Layer 3 of a small transformer language model trained on English Wikipedia (8 layers, counted from 0, width 96).
A neuron adds its activation times its output weights to the MLP's output. To switch it off is to set its activation to zero at one token and run the rest of the model.

Output weights of the MLP neurons that the questions are about. A number n stands for n times 0.0033.
n8: -29 -13 -26 -7 9 27 -4 13 -42 31 2 13 8 -33 14 -14 11 6 13 14 12 -12 20 -56 -12 9 37 13 -4 6 24 4 31 -47 25 17 -31 19 2 -17 -45 4 11 -10 -9 -9 -18 77 15 23 4 -37 39 36 6 11 17 -35 -66 15 45 -1 6 -10 -27 -9 -49 16 -25 -15 -23 -70 4 9 -23 -27 24 -23 -8 -8 1 -1 -26 -39 23 41 60 -19 17 -4 53 38 3 18 21 7
n17: 1 -45 -31 -8 3 22 13 -18 0 -2 -18 -14 -10 -17 28 21 3 10 -22 -1 6 28 18 2 -23 -33 28 27 -35 -17 -12 45 -17 -5 -42 -20 10 26 13 6 7 5 35 -6 0 -13 11 -7 63 24 24 24 39 -8 -18 21 0 -24 -1 -21 -18 13 -11 34 -2 -8 -4 -5 31 20 13 -11 -50 -9 -22 18 -46 -16 -17 -17 -7 -26 38 -2 -10 19 -9 -28 16 -44 6 15 51 40 1 -3
n64: -25 57 15 54 -33 6 -6 -22 -29 -15 -21 -19 -2 16 -21 21 5 8 -38 32 -37 26 -77 -21 -20 42 33 -7 -8 -18 -48 26 -3 -64 19 -3 41 -46 61 -76 -26 -29 33 -22 21 -22 -8 -2 48 -3 11 8 32 -53 -47 49 -55 8 19 4 33 92 -17 6 1 12 18 20 33 -2 -10 -15 -2 70 35 14 -7 49 -1 -60 -8 6 -2 -23 -46 -3 12 28 -57 26 1 40 45 -21 -51 -17
n81: -34 9 43 20 -41 -11 23 8 9 5 8 -5 -23 -21 -10 -21 68 3 12 11 -52 -23 -9 14 7 19 5 78 -25 -16 -16 -19 -2 11 9 1 -28 -32 58 7 28 24 26 37 11 4 6 24 -16 -11 -12 -37 -8 0 49 -2 -25 -25 -3 5 -34 -12 17 -38 -26 -28 5 5 -20 0 4 13 61 -10 28 17 -2 -58 -60 26 -50 -48 -16 -9 -4 47 75 2 -40 37 53 6 -47 4 -15 -26
n83: -11 -15 23 -3 -9 -94 0 -21 -13 5 8 66 -28 31 -9 -13 44 0 -13 39 -5 -35 23 18 24 -36 18 23 -26 5 41 -19 -52 28 -7 26 -37 30 12 -21 17 16 -13 -53 10 -8 25 -50 -15 -34 3 38 0 -8 -16 1 -22 30 -26 3 11 -5 -39 -11 -21 35 51 -12 -3 -4 -28 -1 16 0 6 65 -42 48 9 -18 -33 54 1 25 -24 6 41 20 -8 -12 41 -10 8 -60 36 -15
n97: 8 -1 46 23 27 5 -13 9 -13 -6 0 -28 37 3 -57 19 -18 32 14 24 -8 -18 1 14 -5 18 -1 4 19 -22 -4 -5 -23 9 1 -29 19 -14 -26 -9 7 -21 -6 5 12 18 -8 -8 -2 -24 4 -2 -1 15 20 39 -1 -19 10 14 11 -13 -5 -1 36 -15 -24 -10 32 -29 -4 7 32 -24 -1 -18 17 7 -27 -16 7 0 -15 20 -12 -21 3 20 -31 26 -19 -22 -23 1 4 -37
n110: -1 -33 17 -8 1 -14 48 -9 -17 40 -30 10 15 -5 30 10 -8 25 2 -14 -6 -3 -10 4 -10 -2 3 4 -34 21 18 -15 -19 -8 -2 -19 -21 5 -6 41 -3 20 36 -6 -4 -23 -21 -6 13 0 3 33 -1 -21 -19 -28 19 -9 -3 -20 -18 8 -16 13 15 57 20 -17 -5 11 4 7 -21 3 -8 -14 -65 -29 6 -14 -9 -28 -9 -3 -18 24 20 -6 44 -24 40 -2 23 -7 2 0
n124: -23 58 -17 12 65 -4 24 -30 -3 35 27 -17 9 -52 -5 25 23 11 6 -35 -6 20 4 -13 -32 -56 50 0 9 56 -57 9 -37 75 -7 -20 0 -40 25 -8 -53 -39 -10 -16 -42 -53 -41 16 58 12 -31 3 -1 6 16 -35 -6 21 -38 8 18 -72 -25 19 38 32 49 -16 1 38 -31 37 -4 43 -10 20 26 -40 17 -9 29 8 -20 -15 15 12 -44 13 30 3 -51 5 1 -26 35 22
n132: -5 3 -18 -18 10 -28 25 -6 -20 -39 -32 -23 25 -7 39 3 -9 8 -31 23 20 -10 4 -11 14 -24 -25 37 13 33 1 2 47 15 -36 -7 -1 39 26 11 0 -38 -31 2 32 -29 -10 -2 -1 6 -25 19 14 -31 3 -13 33 -42 -32 -19 3 29 -4 28 19 12 -3 24 -7 6 16 -5 -21 19 -28 -9 -47 -40 -42 35 -2 8 8 30 -16 30 10 -36 18 -5 -6 52 25 41 -17 12
n138: 29 -8 18 -11 -3 -32 18 -30 -32 -13 21 40 -29 2 -8 -12 34 -41 3 2 -31 -26 34 -43 -19 8 -38 6 -37 21 29 31 9 47 -6 7 10 4 25 -4 -34 31 -4 -15 8 11 16 -16 24 17 24 26 45 -23 -27 -20 -25 11 10 -11 -22 -12 7 -8 30 -5 -4 -4 -3 -5 -36 -2 0 12 7 13 3 -3 16 -4 3 5 26 2 -3 35 -6 3 -12 -15 -21 -15 -6 -7 -19 4
n166: 43 20 -6 27 -36 35 -54 -11 37 -7 17 27 29 14 -39 -25 -15 1 -2 0 -23 14 -23 6 -28 16 11 -37 2 -6 2 -23 0 -5 29 -24 47 -20 -42 11 -17 17 -7 43 -33 21 -3 -9 5 -6 6 -29 -47 26 -16 13 -39 55 6 15 20 -24 18 -11 -7 8 9 22 9 -23 -7 -11 0 37 20 -12 28 1 27 -47 -40 4 -26 0 29 -23 6 18 -7 23 -20 -6 -9 -41 40 -33
n177: 7 -1 -3 23 9 -7 -23 26 1 25 21 30 14 11 -20 -37 -1 -1 4 -9 -23 -5 7 12 1 16 -1 -19 -10 -5 15 -57 -27 -9 27 3 12 -9 0 9 -9 -7 -11 0 -45 28 0 -5 -12 -51 14 -11 -61 59 7 -10 -15 30 17 20 22 -23 -7 -29 -7 2 3 -7 20 -19 3 -15 42 -17 3 2 18 10 29 -10 -18 7 -31 4 -12 -35 0 2 30 24 12 1 -21 0 -6 9
n181: 9 -10 -18 -17 -16 24 -38 18 -31 8 -5 16 -11 6 -12 -20 -17 1 -43 26 -14 4 32 40 16 16 50 -14 35 -11 28 19 -9 -7 14 -4 -13 -40 -38 7 -3 -38 4 10 -15 21 13 -7 -8 -4 -4 -4 -18 17 -16 23 16 35 21 2 8 4 19 -11 0 -13 -18 -7 19 -5 27 -7 21 -1 -6 23 15 12 11 -24 9 -2 -36 6 11 -34 -30 -21 3 15 33 -16 -34 -20 34 -5
n187: 15 -40 -31 9 25 -12 -19 16 24 -9 22 38 -44 -19 -4 -12 -36 -8 12 50 -26 -4 -31 13 -7 -14 -10 -18 -25 -20 -3 -6 -5 37 15 12 -18 52 -43 13 17 18 14 -10 5 -1 -12 -27 73 7 29 -17 30 -4 -21 51 -15 3 44 -9 14 -8 22 -15 8 16 54 -17 -15 -31 17 -9 -34 8 -7 16 6 -6 -4 -14 -31 45 -34 -37 -11 25 -27 -17 -45 -3 -16 19 65 15 -12 18

Each question names a token from some text and the token that comes next. It shows the activations a of the neurons there, in the order above. A number n stands for n times 0.07.

Then comes g, the gradient of the next token's log-probability with respect to the MLP's output, scaled to length 1. A neuron's effect is roughly proportional to its activation times (output weights . g). A number n stands for n times 0.0046.

" C", then "r"
a: 0 -16 -1 -1 -4 -7 -92 1 5 2 1 -6 -4 -2
g: 9 12 -13 -63 0 21 7 -4 -28 57 -3 33 22 -23 -14 4 14 -46 4 -26 12 44 26 8 -28 27 -12 -25 42 14 -16 -1 22 -18 1 35 -29 -2 -23 -7 4 -39 21 -10 8 15 -17 12 2 -4 -3 1 -12 31 8 -2 -13 11 19 -1 13 -11 17 -1 -40 23 -8 -28 43 -13 -3 13 5 1 29 -35 -21 33 11 -4 -24 0 26 -7 -15 -14 -27 31 -27 -12 40 -10 13 -32 4 -33
Which neuron, switched off, lowers the next token's probability most? n17

"ort", then "ed"
a: 0 -16 -3 -1 -2 -12 -82 1 1 3 8 -5 -3 -3
g: 22 32 -23 -28 34 -23 7 -18 25 23 -4 -9 19 27 -9 30 -6 -36 2 -13 17 -39 15 -15 26 -1 25 -11 -40 -22 16 -2 8 -15 -11 13 -16 14 -13 20 -22 11 -13 7 14 -42 26 -22 -1 8 -21 35 -14 -55 -15 25 10 12 5 5 4 16 3 21 -9 -2 -8 61 7 20 -26 -31 34 -27 25 51 -29 2 -26 -2 15 31 15 -22 -1 -10 8 -27 -24 -40 -9 24 -1 -26 -7 9
Which neuron, switched off, lowers the next token's probability most? n97

"al", then " C"
a: 0 -15 0 1 -2 -1 -86 1 -12 -3 4 -4 4 0
g: -3 -35 35 23 39 -6 22 -13 -14 -5 -27 -15 1 18 -27 6 2 -21 -8 3 14 -38 5 27 38 -4 -6 19 11 -5 -42 4 -11 24 19 -19 -1 -17 47 -17 -5 -50 -11 16 15 13 -21 -41 -17 20 -38 5 -16 -65 -9 8 5 40 38 11 -9 -1 -2 11 8 -16 -33 42 -28 -26 16 -2 -2 12 5 6 42 11 -11 12 45 8 27 -24 -17 -28 10 -9 -20 10 6 16 4 6 19 -15
Which neuron, switched off, lowers the next token's probability most? n110

" ", then "11"
a: 2 -17 -1 0 -7 5 -84 0 -4 -2 4 -5 1 -1
g: -30 30 -27 -21 -31 4 32 -4 -3 -53 6 13 1 -56 43 -3 -2 39 31 17 2 -2 4 -28 20 -13 -49 -10 -7 7 7 10 22 -7 33 -26 -6 -47 10 -1 -14 28 -7 4 -23 -3 -3 17 17 -18 -2 -1 13 2 -13 17 3 -24 66 12 6 -9 -4 35 27 -44 13 -13 1 -7 18 1 -33 21 7 4 3 5 -39 18 -13 -4 -15 13 34 36 -13 -32 13 16 14 -22 -16 -16 -1 19
Which neuron, switched off, lowers the next token's probability most? n83

"1", then "5"
a: 5 -15 0 0 -7 4 -82 -1 -2 -1 6 -6 5 -1
g: 10 -20 9 -36 21 -18 -13 -32 -24 15 -26 -4 15 -21 -4 -18 5 -4 -6 11 -42 19 21 -34 9 -25 -25 3 -10 6 -28 10 47 7 29 7 -16 -35 39 29 -30 -13 -7 6 5 14 -13 -13 29 14 21 -23 -3 20 16 -22 32 -18 42 38 1 27 -55 1 6 -41 -13 18 -4 31 8 4 -18 -37 -15 -26 27 -22 26 19 20 1 10 0 4 2 -27 9 19 4 -5 -5 10 36 -32 48
Which neuron, switched off, lowers the next token's probability most? n83

"t", then ","
a: 0 -17 0 -1 -3 5 -86 0 -10 2 12 -5 -2 -2
g: 9 -14 24 2 -29 47 20 -34 -10 6 6 -28 -11 -20 -12 1 -4 -18 3 10 -2 15 14 -1 2 -35 8 6 -60 5 -42 -27 -8 12 36 17 -22 -42 23 15 21 -39 -23 5 -13 -22 -50 46 3 14 14 -28 13 4 11 -13 -20 5 22 -13 2 -1 7 39 8 -18 -16 -31 11 -15 -12 9 1 -20 3 34 11 0 -22 12 11 -33 -5 2 9 19 44 9 -4 54 18 53 -3 27 2 -2
Which neuron, switched off, lowers the next token's probability most? n83

" t", then "y"
a: 0 -14 -1 -2 -4 0 -81 1 -3 0 6 -5 -4 -2
g: 26 -15 -11 -11 -15 -12 26 12 14 -19 -26 6 7 -21 14 -15 -17 29 21 9 -31 -33 1 19 8 88 -2 -55 12 -6 -4 16 19 23 9 -12 -18 18 8 16 -10 -11 14 44 6 -14 1 -15 -13 -17 28 -16 -52 1 34 1 -21 -13 -16 25 5 -13 -15 -37 -2 36 6 -17 -29 44 -25 4 -25 -35 34 16 -7 26 33 1 -30 -28 -11 -12 -4 -3 2 13 12 3 -9 -13 -8 25 15 17
Which neuron, switched off, lowers the next token's probability most? n17

" |", then "\n"
a: 2 -16 0 0 -5 5 -85 -2 4 0 5 -5 4 -2
g: 10 21 10 47 32 -25 -4 -52 -45 -22 -16 -2 19 12 31 -8 18 14 -3 -25 43 29 1 3 -5 -27 12 24 2 8 10 -23 -9 0 18 65 -15 -2 25 -30 39 41 -26 -1 22 -1 -14 -5 -5 12 -8 3 -3 15 -15 19 -11 -1 23 -1 -4 31 -20 5 -39 6 -7 -1 -25 -7 -30 2 16 11 4 -35 5 23 -65 10 8 -8 -33 -14 -8 -4 8 -24 15 8 4 2 19 -41 -41 6
Which neuron, switched off, lowers the next token's probability most? n17

"t", then "he"
a: 0 -16 0 1 -3 8 -91 -1 -7 0 10 -4 -1 -1
g: -18 0 23 19 32 0 -2 -11 -39 6 20 25 -12 -14 -9 7 52 1 26 6 2 7 4 43 -29 3 9 -18 -14 -54 -9 -7 35 -25 30 -20 1 28 9 33 -50 52 -2 -5 -5 29 0 27 -8 -14 38 -1 -21 0 23 11 -6 26 50 -24 -42 25 19 -1 -4 -14 0 -29 1 0 9 22 -16 -20 -9 -10 -33 20 -1 -3 -20 -42 18 -17 -26 -14 -11 1 11 -29 -18 3 -3 -30 25 -20
Which neuron, switched off, lowers the next token's probability most? n132

" d", then "if"
a: 0 -15 0 -2 -3 -5 -80 1 -5 1 6 -5 -12 -2
g: -24 29 -41 47 -14 -7 -5 -4 -31 17 -10 25 -25 -9 -19 17 51 1 -19 -4 -10 41 8 -28 -32 12 11 17 18 -13 2 -15 33 -13 26 -32 16 -3 -13 -18 21 31 34 27 -6 38 -7 -9 -24 -31 -33 14 28 38 5 13 -38 26 -4 3 -39 5 27 -27 -36 -6 18 6 10 -2 -13 -5 11 1 8 9 -48 -17 -18 -19 -18 5 -4 3 -6 -1 11 10 -6 -7 20 -44 20 -16 40 19
Which neuron, switched off, raises the next token's probability most? n181

" St", then "e"
a: 0 -15 -4 1 0 5 -86 -1 2 1 8 -6 4 -1
g: -13 18 0 20 -8 -30 -5 1 -29 52 -14 -15 15 1 -2 2 12 10 -34 -6 39 -9 26 -40 36 9 -11 2 -2 38 -11 -43 -34 -25 -26 13 -1 35 -44 5 26 -8 -59 -17 -28 18 22 -5 19 -21 -19 -42 13 -16 7 4 3 7 4 4 4 14 3 15 22 0 -45 12 14 15 21 39 14 -18 -7 1 7 -11 -12 13 16 51 12 -24 1 46 -8 15 -29 7 4 -6 -2 -4 -41 17
Which neuron, switched off, raises the next token's probability most? n166

"is", then " b"
a: 1 -16 0 -1 -2 0 -91 -1 -6 -1 2 -5 -6 -1
g: -12 4 -19 10 -13 -8 -33 -8 24 -14 14 -41 -12 17 -20 -13 9 -25 -11 -10 7 -30 2 1 42 2 5 18 19 -7 -21 -29 -1 20 37 35 -18 7 25 60 30 -54 -61 -2 -11 4 -30 -3 16 -11 -1 12 23 -45 15 26 -13 -12 -11 -36 7 23 -14 -3 20 23 -25 8 -20 2 25 -4 -9 -16 16 15 16 3 -38 18 14 21 25 -8 -28 13 5 -25 2 -16 -15 45 38 21 15 -2
Which neuron, switched off, raises the next token's probability most? n132